Layer 5 of a small transformer language model trained on English Wikipedia (15 layers, counted from 0, width 64).
Take only the direct path to the model's output, skipping the later layers: a vector added to the residual stream pushes a token's score in proportion to its dot product with that token's output vector.

Output vectors of the tokens that the questions are about. A number n stands for n times 0.015.
"aint": 20 -15 -17 0 -20 -24 4 1 9 12 -27 -39 15 -8 45 41 -49 20 6 -23 28 29 -17 11 -8 25 -20 48 -50 33 -12 15 33 19 -50 23 -27 -37 -26 18 -19 5 6 42 31 24 -29 -15 12 4 50 -61 -46 14 -4 13 9 -35 -9 41 -32 28 9 -25
"ico": 3 14 -37 33 65 -44 33 40 34 -3 -27 -1 -20 17 -11 20 -6 3 -3 -20 27 7 -59 -3 6 -45 -5 54 17 -34 19 27 49 -21 38 49 -28 -4 -11 -16 -19 -26 12 40 48 -55 -23 5 15 -17 -51 -18 -75 42 43 -9 26 -12 -19 -19 -8 17 8 -61
"ican": 7 -2 -72 14 52 -3 -15 38 69 1 -31 4 9 -7 -10 16 0 5 59 0 23 -25 -22 12 -6 -47 -13 31 -15 -59 -13 35 85 -45 12 62 -37 14 34 -15 -12 -57 26 27 56 -29 -4 22 30 -17 -50 -20 -22 27 56 -61 42 -39 -2 -1 -47 15 -31 -57
"ir": 22 -18 5 15 -12 0 -28 26 -10 7 13 -11 6 -18 4 31 -15 -4 19 -21 -26 2 2 43 8 11 -2 12 -10 38 -7 -6 48 31 -19 13 21 50 3 -13 -22 20 -23 18 7 -25 1 -27 1 55 47 -31 -43 -57 -13 21 -38 -16 11 -6 -52 -3 -15 -20
"osed": -1 3 -58 -15 -21 18 36 0 23 5 -22 -45 47 -17 -6 16 -4 4 -3 -9 48 -39 24 17 -55 -41 -37 5 -36 45 9 30 22 85 82 -19 25 3 -25 3 -28 -22 -16 32 51 -7 -49 15 -33 40 25 -22 -6 23 1 -61 -15 -64 15 3 46 32 -24 -34
"ious": 8 -34 -3 -35 59 -30 -1 4 -11 -80 6 12 30 10 -30 20 -14 3 -52 -46 -26 -40 -37 30 -22 8 0 69 -36 -40 11 66 -6 -14 19 24 -9 29 -8 10 -10 -33 -8 28 60 -27 -32 69 -9 18 61 27 -3 4 10 -9 47 -57 -19 -33 -20 68 23 2
"\n\n": -17 14 11 -3 26 28 12 36 13 15 -71 65 2 21 -12 -5 -3 0 -4 44 45 13 28 12 -23 13 -37 -25 35 -5 6 10 -10 -32 26 -36 -4 -4 -41 18 -41 -39 -15 1 16 45 -5 -31 -1 -9 11 -38 25 15 8 -5 -35 -54 8 37 18 -23 -26 -24
" ===\n": -2 14 -2 37 -16 30 8 -54 38 -9 -52 44 27 8 21 -41 -41 10 -6 3 7 -3 12 24 -33 20 -51 -3 11 -25 10 -9 20 54 39 -19 14 -32 35 -26 -9 -20 70 -11 -55 -56 -47 -10 -9 0 16 2 1 34 21 -23 21 -61 9 20 -50 0 38 57
"ater": -3 -50 -1 15 -19 30 -10 -41 75 -22 -29 26 19 -50 38 -29 -35 15 4 2 47 -57 -53 -10 2 -24 -19 37 -26 57 30 14 16 56 -10 32 -39 -18 13 -19 -3 -2 -41 26 -7 -10 26 -22 -38 49 -15 -36 4 16 -11 -22 1 31 31 -3 -6 45 17 7
"iety": 68 -46 -27 13 28 -25 -13 -27 55 -48 -38 50 29 -22 -8 72 -38 5 -17 -6 28 -19 -27 57 -12 -54 -21 63 -63 -38 14 46 37 -64 -28 8 -3 27 23 -24 -14 -53 -7 -2 39 -29 -64 -2 -18 42 8 46 -42 67 53 -37 2 -48 59 19 -27 22 39 -9
"ected": -56 -38 -43 -10 46 11 -4 35 3 30 11 -61 46 -13 35 17 -10 10 -36 -10 64 -38 -3 40 -49 -49 -54 77 -5 31 34 79 -5 47 31 -5 32 -27 -32 14 -11 -30 9 7 4 -81 -48 49 24 29 26 -34 -49 13 36 -36 -25 -17 17 -11 19 14 -27 -22
"ween": -11 -1 -54 73 55 18 82 -55 19 49 15 -13 -12 -8 34 -23 -57 8 -57 -32 67 28 -12 32 -9 2 -48 27 5 -13 -3 13 -15 28 12 27 16 -94 15 -18 -21 -11 -4 -49 0 -65 -71 16 -54 11 32 -54 -62 94 36 -72 28 -7 -2 -16 60 64 13 46
"ital": -13 25 -43 -35 35 -41 -16 18 -35 8 -17 -15 31 -6 -18 -3 -6 4 5 26 25 4 -50 39 -39 -26 21 41 -21 13 -27 68 26 4 5 43 11 -5 -22 16 27 -9 8 8 12 -43 -76 4 36 -7 -15 -75 38 -6 36 4 67 -52 8 19 -35 42 -19 -7
"pr": 22 13 -16 26 -17 9 8 -44 -44 -15 17 -35 8 59 25 24 -20 1 42 -14 38 -24 3 0 4 -43 -27 30 -19 -6 18 12 -54 19 -50 -18 32 -51 -29 25 4 -16 -10 -24 29 16 -15 6 53 7 62 -54 -4 32 20 11 43 -39 -4 -33 -40 18 -2 31
"ersonal": -23 21 -30 -10 12 35 -5 -11 27 -40 -56 -18 69 -33 39 73 -24 21 -20 -30 -11 -42 28 32 -24 -1 -30 20 1 -12 -8 10 11 19 52 -17 -46 -62 -23 -33 -5 16 0 -26 97 30 -52 -8 -18 33 28 -26 -30 22 28 -57 67 -56 4 31 -3 52 -2 13
"eral": -20 -64 -57 -27 58 -4 20 -23 -12 -70 21 46 35 -23 33 -28 -69 -1 25 -19 -24 42 -61 37 -20 -22 -41 27 -42 15 28 24 10 2 37 51 7 -26 -21 10 -30 -6 5 -6 23 -77 6 5 54 40 -20 12 68 -19 -21 0 16 -41 34 4 -7 51 22 30
":": -7 16 10 21 -21 9 4 9 13 14 -43 37 -1 -21 4 -29 50 -4 -37 13 -30 -15 26 -41 -24 30 12 -4 17 -11 40 11 -38 -28 18 21 -12 -28 64 21 -30 7 -53 4 0 5 -22 10 -21 -9 -16 12 -23 18 23 16 25 -4 -27 45 11 -27 31 -40
"====": -13 8 -47 53 37 23 -14 -34 20 2 -18 7 -9 -16 5 20 -4 19 -50 20 19 -5 11 -24 -66 -13 12 24 -2 -6 5 -4 -27 13 32 16 -4 -24 13 5 9 6 4 1 -32 -41 -43 27 15 -9 43 39 12 54 17 -44 12 -80 10 -9 10 -2 -31 47
"″N": -6 -18 -56 26 19 7 37 -36 -14 -29 -4 -57 -6 -12 22 -2 -17 26 -28 4 11 -37 31 14 -43 -15 -2 1 -31 11 39 12 -46 21 -16 4 17 -49 36 30 22 -27 22 -76 50 -4 -9 16 -36 94 -34 -33 -33 45 2 -13 24 8 9 3 0 62 46 19
"ated": -9 1 3 -24 -1 70 44 -23 -14 -13 -52 -19 67 11 -75 -25 -4 7 10 -14 51 -34 -22 34 -25 -44 -6 14 -46 41 29 56 -20 46 18 10 -2 -4 -4 -25 -4 -4 12 35 -1 41 9 43 -24 47 1 40 -26 24 -16 -31 3 -87 -27 -28 -12 35 4 -41
"ually": -52 21 -71 40 45 -47 15 -12 -3 -33 -1 23 30 -3 41 16 -81 -3 -33 -63 76 50 16 67 -22 -1 44 43 -71 -15 53 33 12 -27 45 3 -28 -20 -17 6 -11 -47 17 -17 -1 17 -93 18 23 -17 -39 38 -15 75 5 -17 42 -55 22 -36 58 -30 -8 -5
"iving": -43 0 -63 -4 -6 -48 -12 33 19 -41 -17 25 53 7 -39 -12 -38 18 35 -53 80 -20 -16 30 13 -6 -28 17 -55 28 39 60 -10 -9 -15 -19 8 -31 22 27 -40 -10 -14 -15 -5 16 21 41 31 -29 40 7 -20 39 -23 -1 -3 -15 27 -13 -5 43 0 -6
"rent": -12 47 -22 -15 55 26 24 -13 -11 -9 5 -25 46 -34 -34 -21 4 28 -33 -64 36 11 -51 41 -21 -22 -6 5 -15 -14 -23 16 -32 62 -20 5 -47 -9 -4 -9 -6 -4 -40 -25 23 -28 24 4 5 -13 67 -28 17 44 19 18 42 -45 1 -7 -50 90 30 18
"overnment": -6 28 -52 -2 20 46 35 -37 33 -40 27 42 43 -19 -1 5 -64 16 -31 -6 41 29 -18 30 8 -95 -5 3 6 8 -18 49 13 17 -14 -26 -14 -61 29 29 -3 10 49 -15 21 -16 -30 -11 4 -8 -60 -19 -34 -18 12 -74 18 -64 51 38 -31 82 29 20
"ince": 23 -40 -72 -2 -17 -16 -13 18 6 7 -52 34 27 -40 -11 63 -29 15 15 -19 69 32 19 10 20 -32 -12 59 -62 20 11 9 20 13 -51 -9 -15 -42 38 -10 -30 -19 -15 20 30 -30 -56 -25 -41 42 -3 -14 -32 74 28 26 9 -3 29 53 19 -15 -22 -11
"ational": 34 -13 -32 -6 47 6 57 -24 43 -67 -10 29 33 -13 -57 -14 48 12 9 -11 19 0 -22 42 0 -72 -40 42 -19 17 38 57 -38 3 3 24 -56 -57 -17 -46 25 1 19 14 26 -9 -12 51 1 35 -49 23 19 -31 11 -42 46 -71 -7 -11 4 7 36 -31
"ains": 10 1 -18 -3 45 -7 -10 20 36 24 -33 -27 -2 -2 36 -20 -43 20 26 -28 54 -20 -20 76 -10 -35 -30 21 -41 22 -20 38 9 34 -1 -41 -64 -13 34 71 -30 -2 21 -27 -30 36 -12 -6 -12 -22 -2 -68 -16 58 45 -39 10 -64 -16 61 26 -11 -25 35
"ently": -16 8 -39 -23 57 29 -33 -48 -42 -52 -21 -5 40 -9 -3 8 -96 11 -4 -1 83 43 -11 35 -1 -37 12 53 -52 26 -15 46 82 -40 43 -43 -26 28 -5 44 -10 -62 61 -6 14 15 -38 -4 -19 28 43 1 -27 -3 2 -2 -25 -24 -2 -40 40 -40 21 50
" she": -28 9 13 -17 15 -17 -30 -17 -25 -1 -23 -9 5 -25 30 31 -24 12 29 -44 9 -11 -47 56 20 10 20 -3 8 -16 -20 21 46 -43 5 -9 45 1 -9 -4 -19 -59 54 2 26 9 -15 6 20 -13 -25 -36 8 33 24 16 -19 17 18 -20 31 6 -15 -9

Output weights of attention head 1. The head adds the sum of these rows, row i times number i of z. A number n stands for n times 0.015.
o0: 4 -16 18 21 5 39 -21 -33 15 -1 10 14 7 -3 30 8 -7 -4 -41 -2 28 -42 -12 -3 4 42 -25 -4 31 -4 14 -3 -48 23 13 -15 33 26 8 -2 -21 17 21 -17 14 -31 11 18 -22 7 -3 2 -20 17 -35 -21 3 -65 17 -8 -19 -6 10 25
o1: 53 -22 16 27 18 -4 27 2 27 -1 -21 3 -1 35 10 -13 1 3 2 9 -35 -12 0 -16 -32 22 -59 -26 -13 -21 -36 -7 -20 3 11 35 -2 -30 0 27 1 35 7 -23 4 11 -24 20 23 -15 48 53 -3 -7 24 -28 -16 -11 -12 -38 10 13 -38 9
o2: 1 -24 -18 -2 25 12 -9 22 30 -16 36 -13 -17 -52 61 -1 -16 -10 -3 -1 -10 0 37 40 -15 18 -29 20 -1 16 -10 -55 -21 -27 -32 -49 3 10 93 -40 43 14 40 -12 38 -26 -2 -15 6 -7 -4 4 32 -8 -40 8 -5 6 -43 -22 -35 44 -12 25
o3: 78 -33 26 2 20 -1 7 1 10 44 -5 7 39 -18 4 20 9 41 22 7 3 9 -35 -12 46 16 -61 -15 -24 -16 -46 87 -35 -22 2 -13 25 -21 -20 40 -33 -1 -66 20 -45 24 7 -1 -13 -33 -10 -12 1 37 28 -30 -26 -33 -5 4 -9 -8 31 -9
o4: -10 26 3 6 -60 -31 4 24 -18 -2 5 -21 -4 -7 -10 -5 3 3 48 -8 0 -7 12 6 12 -21 13 28 13 8 -1 11 -24 -18 6 -7 -6 -11 -29 2 0 33 3 5 -5 9 -9 -24 -24 -14 -33 37 -2 2 7 10 8 8 -16 13 60 -14 13 -2
o5: -8 11 -15 16 -29 -39 -20 32 -28 -30 -1 -26 6 -6 1 -55 -31 15 31 35 28 18 -49 -22 17 45 24 25 -21 -5 9 -8 53 2 -2 -3 10 46 50 27 5 -9 92 -40 -70 -10 19 0 -17 -34 33 18 -2 -15 -12 19 -14 32 -89 -19 41 -15 -13 9
o6: 21 -8 48 9 -41 39 43 -16 3 -3 -15 -12 -6 -23 -11 -6 35 -14 -19 -19 -12 -56 26 -27 -8 -11 -25 -55 29 -3 13 -5 -14 32 36 -13 -37 -42 2 -15 46 37 8 -17 -15 13 -23 -13 -23 17 0 13 7 44 23 -6 5 11 19 27 15 -2 -5 10
o7: -45 -27 38 -46 29 -25 25 12 4 0 34 -12 -37 8 -6 -13 22 -1 62 -8 41 19 -21 -17 -11 -29 -27 4 -13 10 -24 -38 14 5 -5 -28 -40 -48 37 16 3 4 -12 35 53 -3 -4 -14 -4 -13 15 25 40 22 34 -19 -5 -10 -2 -34 27 23 -42 15
o8: -15 17 18 34 -34 -32 22 2 5 -16 7 5 -17 17 -43 24 -40 6 43 -14 -16 20 0 19 14 12 27 20 40 -2 -7 -25 20 -6 -5 -12 -14 -10 -29 3 9 16 46 -33 16 -11 -46 5 2 21 -17 -6 -19 -44 14 17 16 4 1 -20 23 -12 -12 -6
o9: -15 -12 23 -42 -32 22 65 9 -19 10 -29 15 -40 -17 -3 -28 -4 -35 17 -17 11 3 26 38 3 32 -28 44 3 15 18 5 -21 11 55 6 -32 -16 -7 1 48 16 -7 -54 -26 -26 -26 28 -17 13 25 -59 10 6 43 28 -8 -1 29 -9 -11 -45 22 -8
o10: -11 -12 88 0 18 21 -7 -45 -28 -1 -12 28 20 40 -24 -7 0 2 -19 29 21 -24 -44 -5 24 -7 -3 -46 27 -16 -10 -6 88 27 3 -8 3 -1 -32 15 -14 -25 32 -53 -50 1 3 -21 0 -17 -7 3 -28 -16 24 -12 -17 -27 49 48 53 3 -12 -7
o11: -13 -2 17 -28 2 26 12 -9 -14 -4 -13 -18 0 0 15 -21 -5 -18 -27 -41 32 -8 16 -8 6 2 0 25 9 -2 33 2 25 -17 -18 40 -3 3 8 -2 -21 18 -12 -17 20 -13 22 21 -19 -15 7 -7 16 -16 6 -21 12 10 -4 18 6 9 -26 8
o12: -10 13 72 32 16 -27 3 -53 -7 5 35 0 0 1 -22 19 -29 -55 28 18 -22 7 -5 19 -19 -15 2 11 -23 -22 -29 -2 53 48 -41 -6 19 -4 -9 -3 2 -2 46 4 -5 -15 -26 6 19 4 0 -28 -31 -26 35 28 5 -2 51 -70 -31 23 38 -2
o13: -1 -1 -27 -57 22 19 -13 -19 5 -62 3 -32 36 7 -33 72 -24 -10 -70 -30 4 -2 24 21 -42 25 -4 22 11 1 32 -15 -38 -1 -29 56 7 -20 -8 18 27 -9 19 34 25 7 6 60 18 25 28 -38 -27 -38 -43 2 23 3 -5 -15 15 46 19 -20
o14: -20 14 -32 -16 6 -36 -13 49 20 16 -11 2 28 -51 -24 21 -25 23 8 -40 66 -1 45 5 -14 -51 93 -4 -16 -2 73 -6 6 -6 -29 -24 -29 11 30 21 11 -66 -83 -1 64 -3 -17 52 -23 17 1 -19 35 -1 -33 1 -27 0 4 9 6 29 -39 -6
o15: 14 42 -20 -14 -18 -31 5 0 -25 19 -22 -7 -15 9 33 -2 13 -12 -66 4 -22 -4 24 16 -47 -28 28 -11 -9 -10 17 -20 -25 -34 4 24 86 86 -76 -19 1 40 -18 13 3 58 49 -16 4 15 28 18 -27 8 -32 27 -30 49 -18 48 10 -41 -19 -43
o16: -10 7 55 -47 24 -40 -5 14 -14 -5 30 -4 -33 -9 11 11 -35 15 2 -18 -22 48 15 -3 32 8 47 -12 -15 4 -21 56 1 5 11 -20 22 26 -47 -5 -28 -23 28 25 11 -17 2 5 24 39 -17 -26 -10 10 -9 -16 -29 35 41 3 -17 10 -47 -59
o17: 12 -7 6 -1 0 10 25 5 62 -20 -23 27 30 -17 2 24 -17 -19 -23 13 -13 21 32 29 -53 -30 -19 -10 -2 -4 -9 -15 -9 38 43 8 -35 -39 7 23 19 1 58 -46 -39 -26 -11 -2 -12 33 62 -36 14 -10 12 -13 1 -31 16 -44 -10 -4 21 -13
o18: -30 -13 -37 5 1 16 4 -30 22 11 -1 -6 -21 14 22 -21 58 -17 10 -11 20 -53 -36 -10 -14 41 -60 -5 1 23 -24 -41 -47 8 20 -11 3 -44 39 9 22 36 2 5 7 -9 23 -6 -21 -24 9 27 14 27 -3 17 23 -10 -16 -22 4 17 30 51
o19: 0 -10 12 27 -24 -25 14 2 -1 9 15 -30 -32 -8 12 -22 -14 -22 -12 36 2 -20 -67 40 -4 -58 -17 0 -50 -35 15 21 24 15 43 -36 37 32 52 -21 -18 15 56 29 -70 5 8 6 -32 29 58 34 -13 20 -15 -1 3 -4 14 -13 0 -20 13 1
o20: 24 -48 48 -23 -5 10 19 18 -21 -14 15 13 5 39 26 -39 14 3 -9 -34 -27 2 6 -4 -35 -39 -21 24 27 -15 -8 8 -2 15 -29 41 7 22 -35 0 31 30 0 18 0 13 17 4 37 -22 -6 -19 -7 -28 37 -19 -19 -11 15 3 10 3 -56 2
o21: 7 -9 1 -7 0 2 -34 27 -38 -29 7 38 6 7 22 1 -11 15 -21 55 -27 0 0 22 8 29 -24 23 -20 -20 -7 -37 30 23 -22 -10 13 18 -5 -43 -26 1 94 -10 -63 -11 18 -15 -1 13 4 -4 12 -22 -2 5 1 27 -23 40 -29 -17 25 -3
o22: 24 2 22 -47 -4 -29 7 -27 -18 46 19 -6 24 -55 36 -31 27 3 -22 -19 34 -21 13 20 -3 21 0 -25 -24 17 22 27 -4 5 -33 17 43 13 13 25 -8 -31 0 -24 -21 15 27 12 -47 -3 28 -26 -14 49 2 -7 -23 -26 -7 17 -18 -20 24 -11
o23: 34 -46 2 -14 -33 23 -49 -19 12 35 -12 -4 21 11 41 23 -5 -12 21 -5 -18 -42 -15 -35 47 14 -25 -16 25 -2 12 31 0 -10 -26 -26 4 -10 -23 -18 22 14 -28 30 -33 7 33 49 25 -3 -38 10 34 6 14 -5 26 21 -33 4 -88 -5 20 20
o24: 30 -33 31 -1 27 32 31 31 -35 -13 -8 70 -8 0 -21 -9 22 33 -42 41 -17 12 23 -26 3 -62 7 -61 2 4 -14 -28 33 -5 -8 26 -1 -5 -9 -13 8 21 -25 -19 1 14 -26 -3 35 -11 6 -5 7 -2 -12 -20 -35 -18 12 17 34 3 -1 -26
o25: 12 3 -36 -14 2 -35 -25 5 9 32 -9 3 17 -17 32 -14 11 15 1 -27 40 -35 -33 30 48 -5 -23 16 -56 2 -13 38 36 3 -41 16 19 11 50 27 -37 24 -36 3 -8 -27 10 45 -31 -16 -33 6 66 -8 17 15 -30 -5 -30 -8 -44 19 -12 28
o26: 59 17 7 -53 -10 -42 43 -5 -40 -39 32 -37 5 11 38 20 -45 -18 32 -22 7 54 32 26 -21 -12 -54 16 31 19 -33 2 -6 -6 4 29 48 -13 -80 4 7 32 40 14 11 -12 3 11 22 15 -2 3 -41 -51 -25 26 -38 -12 16 16 -32 4 -15 0
o27: -10 -14 14 -1 -30 36 -4 -17 78 4 27 20 -29 14 6 -9 23 17 -46 -7 -20 -40 17 28 -2 27 -9 -28 23 52 2 -53 14 1 1 5 -47 20 51 -7 46 1 29 -72 -25 -41 -38 -20 -4 -10 -18 -22 26 21 -8 -12 2 -9 8 -6 -21 27 -2 55
o28: 37 -33 7 -33 -17 22 -7 0 24 7 56 -4 -34 37 -1 19 31 39 22 18 -16 -39 3 -52 -16 -16 -15 -26 38 31 4 -1 -16 -10 -34 -16 6 -43 31 -3 17 -43 8 53 -32 20 -3 -22 29 -2 -36 1 -15 18 -13 -43 25 -41 -23 4 30 45 25 5
o29: 20 -16 13 -9 4 6 -36 15 43 47 -8 -5 22 -10 12 -17 28 18 -29 28 -3 -32 -3 -53 4 5 13 -45 -32 5 -1 46 -25 12 -15 -5 -15 8 32 -7 -6 -2 -46 6 -41 9 8 37 -11 8 12 6 33 63 -8 -21 -8 -7 -1 -1 -47 9 -4 -9
o30: -24 -22 16 8 0 -14 12 -35 -5 -22 32 -34 -1 -29 -13 -4 36 3 15 -43 -39 -41 -2 -25 -22 51 -1 20 -1 9 -34 26 -27 15 -48 15 -16 -13 -15 0 51 62 22 45 2 -3 7 21 3 -2 -4 -23 -42 10 4 -5 38 36 -16 -47 44 2 28 12
o31: -35 9 -13 19 8 9 -1 11 -13 21 -44 28 -19 11 -32 -4 12 11 30 47 13 8 -16 3 8 -37 -32 57 -28 43 9 26 1 -47 64 7 -24 34 1 18 -42 23 -56 69 16 -27 26 -11 4 -39 10 -11 63 -33 -17 13 18 -29 -38 -7 -40 -64 22 -10

Each question shows a token from some text and the vector z that the head gathered there. A number n stands for n times 0.0096.

" for": 5 4 10 27 26 -30 -2 10 39 -1 -34 1 13 22 25 -33 -10 -13 -22 -6 17 -39 -14 -30 -11 17 43 -30 2 -12 11 13
Pushed up most: "ational"

" the": 18 -10 17 20 8 10 -13 24 9 -25 5 -14 -9 12 29 -18 -13 -10 20 -8 -7 -4 17 16 -25 32 16 36 25 4 -6 -24
Pushed down most: "\n\n"

"b": 7 -18 0 -5 1 -18 5 2 -13 -6 -18 2 0 -9 0 9 -9 -5 9 1 -5 -7 11 2 5 -4 -25 -5 -4 4 23 19
Which two tokens does it push up most, strongest first? ":", "ater"

" known": 14 -14 -19 3 -7 -39 -6 60 15 -2 -18 -3 6 18 36 11 7 -12 -10 13 19 -30 12 -23 19 5 48 -15 -2 23 -22 26
Which two tokens does it push up most, strongest first? "osed", "ected"

" |\n\n": 22 -4 4 57 13 -75 10 -4 47 9 18 -12 19 1 46 -55 -3 25 -49 13 -6 -14 -19 -29 30 22 68 -17 -36 -6 -46 31
Pushed down most: ":"

" pro": 23 11 11 59 22 -53 14 22 16 -11 -24 -5 22 -1 19 -30 -2 7 -4 4 11 -45 -3 -15 -20 30 42 -37 -5 9 -3 30
Pushed up most: "ational"

"id": 18 19 10 20 -13 -9 -19 -4 -33 -24 15 -3 -15 -9 -25 -4 -17 8 24 4 14 0 -1 4 19 -10 -23 -13 13 13 0 18
Pushed down most: "ually"

"a": 15 -18 17 -15 -9 -19 5 3 -22 -5 -26 -2 -3 -5 -1 7 -4 4 18 -3 -18 0 10 0 -3 -13 -45 10 -2 10 26 12
Pushed down most: "ently"

"ision": 14 -14 -2 23 3 -24 -8 19 19 -2 6 6 10 25 18 -36 -5 -2 -12 -3 12 -3 -9 -2 3 26 47 -31 -7 -13 -6 22
Pushed up most: "eral"

" dec": 13 -13 1 27 0 -29 -8 21 11 -4 8 6 12 24 17 -31 -5 -1 -11 0 17 -1 -5 7 2 29 47 -31 -7 -8 -9 15
Pushed up most: "eral"

"|": 32 4 26 4 -16 -25 -2 2 -40 -11 -16 0 -14 9 -2 -8 -12 17 32 -7 -7 -9 0 -8 0 -18 -51 3 2 20 22 3
Pushed up most: "===="

"0": -4 -12 -2 43 -5 -30 -16 3 -24 -3 31 11 -15 -5 20 -17 7 -5 -6 -5 33 -22 -11 -2 25 24 0 -36 -12 -10 -11 19
Pushed up most: "\n\n"

"-": -10 6 4 40 -15 -24 -13 -1 -34 -10 23 9 -13 -2 -4 -4 9 -9 -6 2 36 -4 -3 16 32 13 7 -38 0 2 -2 15
Pushed up most: "\n\n"

"In": 2 -40 -10 31 17 -41 -2 -16 46 -5 -4 -28 -3 -16 61 -45 10 0 -43 14 -37 -8 -15 -19 10 23 -1 -15 -13 1 -8 -5
Pushed up most: "ince"

"C": 14 -14 18 4 -3 -12 6 8 -20 -23 -26 -10 -3 3 0 14 -1 -4 17 3 -14 -1 14 3 -11 -13 -29 -4 3 15 34 -4
Pushed down most: "ently"

"e": 18 43 6 18 -16 -34 45 11 27 2 58 -7 11 18 -22 -43 -13 57 -10 0 34 18 -4 -27 61 -39 63 27 12 -28 -8 -35
Pushed down most: "iving"

" ": 26 33 18 5 -5 -9 -9 0 -32 -36 10 -5 -16 12 -36 12 -22 11 36 -1 9 2 0 -5 11 -31 -29 -2 23 14 17 0
Pushed up most: "===="

"ram": 12 -15 -16 25 19 -17 -18 5 15 -25 14 4 19 1 8 -23 -5 -10 -10 -11 -13 -6 15 16 -2 20 24 -13 2 -6 -6 28
Pushed down most: "″N"

",": -9 -5 -12 45 10 -22 -30 -16 31 -34 11 -6 19 2 2 -47 12 1 -48 -6 -4 -2 -14 22 1 24 19 -7 -3 -2 -13 19
Pushed down most: "″N"

"ar": 17 -17 15 -14 -5 -9 -2 2 -23 -16 -23 -2 -10 -9 -4 13 -9 -4 19 0 -16 0 16 0 -2 -13 -41 4 4 11 21 13
Pushed up most: ":"

" |\n": -3 -14 -18 -4 -2 -38 -3 -4 0 -12 -6 2 -3 26 -5 19 9 -7 -6 -26 1 -13 1 -10 13 -28 -9 1 9 -17 24 -2
Pushed up most: "ersonal"

" his": 15 16 24 55 21 -49 4 29 26 -19 -31 -8 23 4 39 -31 -10 -2 -9 -5 7 -51 -13 -16 -31 26 29 -24 7 5 -17 31
Pushed down most: " ===\n"

"==": 31 21 13 22 -2 -50 62 5 34 17 52 -13 8 22 -3 -55 -11 58 -9 6 21 17 -11 -37 51 -34 70 27 11 -26 -8 -45
Pushed down most: "iving"

"ependent": 11 -14 -9 24 16 -15 -21 2 19 -28 19 1 19 4 10 -33 -5 -9 -12 -16 -15 -4 9 13 -5 19 17 -4 12 -9 -7 17
Pushed up most: "overnment"

"5": 32 6 21 -7 -15 -15 14 5 -23 -6 -11 0 -7 -6 -18 -23 -31 24 32 6 -9 6 -8 2 -6 -10 -53 30 -5 19 17 27
Pushed down most: " she"

" film": 36 -26 16 43 9 6 -2 -14 -18 -13 -2 -20 0 -6 32 -13 -22 18 -12 -4 -16 -7 65 26 -16 7 4 6 24 46 -30 -23
Pushed down most: "ico"

" Ed": 7 -15 -16 5 2 -1 -17 15 29 -6 -4 -2 -3 15 20 -23 -21 -5 -19 -11 -4 4 -8 -15 8 14 33 -32 -19 -17 -18 33
Pushed up most: "ently"

"xt": 18 12 11 55 23 -51 5 22 23 -16 -25 -3 23 3 27 -32 -2 3 -11 -1 8 -47 -8 -14 -20 31 38 -36 -6 4 -5 32
Pushed up most: "ational"

" add": 41 -17 -8 43 22 -28 9 20 5 -12 6 -4 -7 -2 41 -27 -6 8 -5 6 7 -30 19 1 -3 29 29 -22 7 20 -12 8
Pushed up most: "osed"

"it": 17 -7 14 15 -15 -39 1 9 -30 1 -11 5 7 3 12 -22 0 16 6 -5 1 -18 -3 -2 8 3 -27 -9 -14 16 12 16
Pushed up most: "rent"

" The": 31 -28 13 33 10 10 -6 -10 -13 -14 4 -21 9 -16 28 -5 -15 13 -14 -2 -16 4 66 22 -16 4 5 -4 16 37 -24 -25
Pushed down most: "ico"

" |": 17 23 14 13 -10 -15 -14 0 -33 -29 12 -1 -18 8 -23 6 -10 5 22 -5 15 -2 -1 -4 17 -20 -22 -12 17 10 11 6
Pushed up most: "===="

" G": -12 -19 -12 3 9 -1 -6 25 21 0 9 6 -2 14 15 -13 -18 -8 -5 -11 3 0 -6 -5 8 22 39 -16 -17 -26 -16 13
Pushed up most: "ently"

" In": -24 -9 -2 49 -5 -23 -26 -10 3 -18 15 1 -7 -10 12 -47 9 -8 -36 -8 12 -7 -21 5 29 26 -1 -29 0 -6 -7 15
Pushed up most: "ican"

" T": -13 0 5 35 -5 -8 -14 15 -20 -11 8 5 -6 -4 18 -16 1 -4 -13 -2 26 -10 0 -3 33 28 11 -30 -3 7 -10 7
Pushed up most: "ican"

" Bar": 9 -13 9 60 -1 -5 -7 4 -22 -25 11 -3 -10 -18 29 -26 2 3 -18 -1 6 -13 13 23 8 26 10 -29 -4 29 -23 10
Pushed down most: "″N"

"ile": -14 8 -5 36 -12 -19 -13 0 -27 -13 26 6 -14 -11 -2 -6 4 -9 -8 4 33 -1 -4 14 36 15 3 -34 1 2 -8 18
Pushed down most: "″N"

" to": -10 -26 7 -9 13 -8 -22 38 50 -7 8 2 24 49 22 -38 -10 -6 -17 -9 -1 -1 -18 -28 -10 18 55 -24 -19 -51 -3 7
Pushed up most: "ently"

"or": 24 45 -3 27 -11 -16 43 4 32 2 67 -9 18 11 -40 -49 -28 57 -4 7 33 26 -10 -16 52 -30 70 20 8 -31 -17 -17
Pushed up most: " ===\n"

" new": 47 -18 0 43 27 -34 12 20 4 -15 5 -2 5 1 39 -22 -5 4 -5 7 6 -33 15 -1 -4 25 41 -23 9 18 -13 21
Pushed up most: "osed"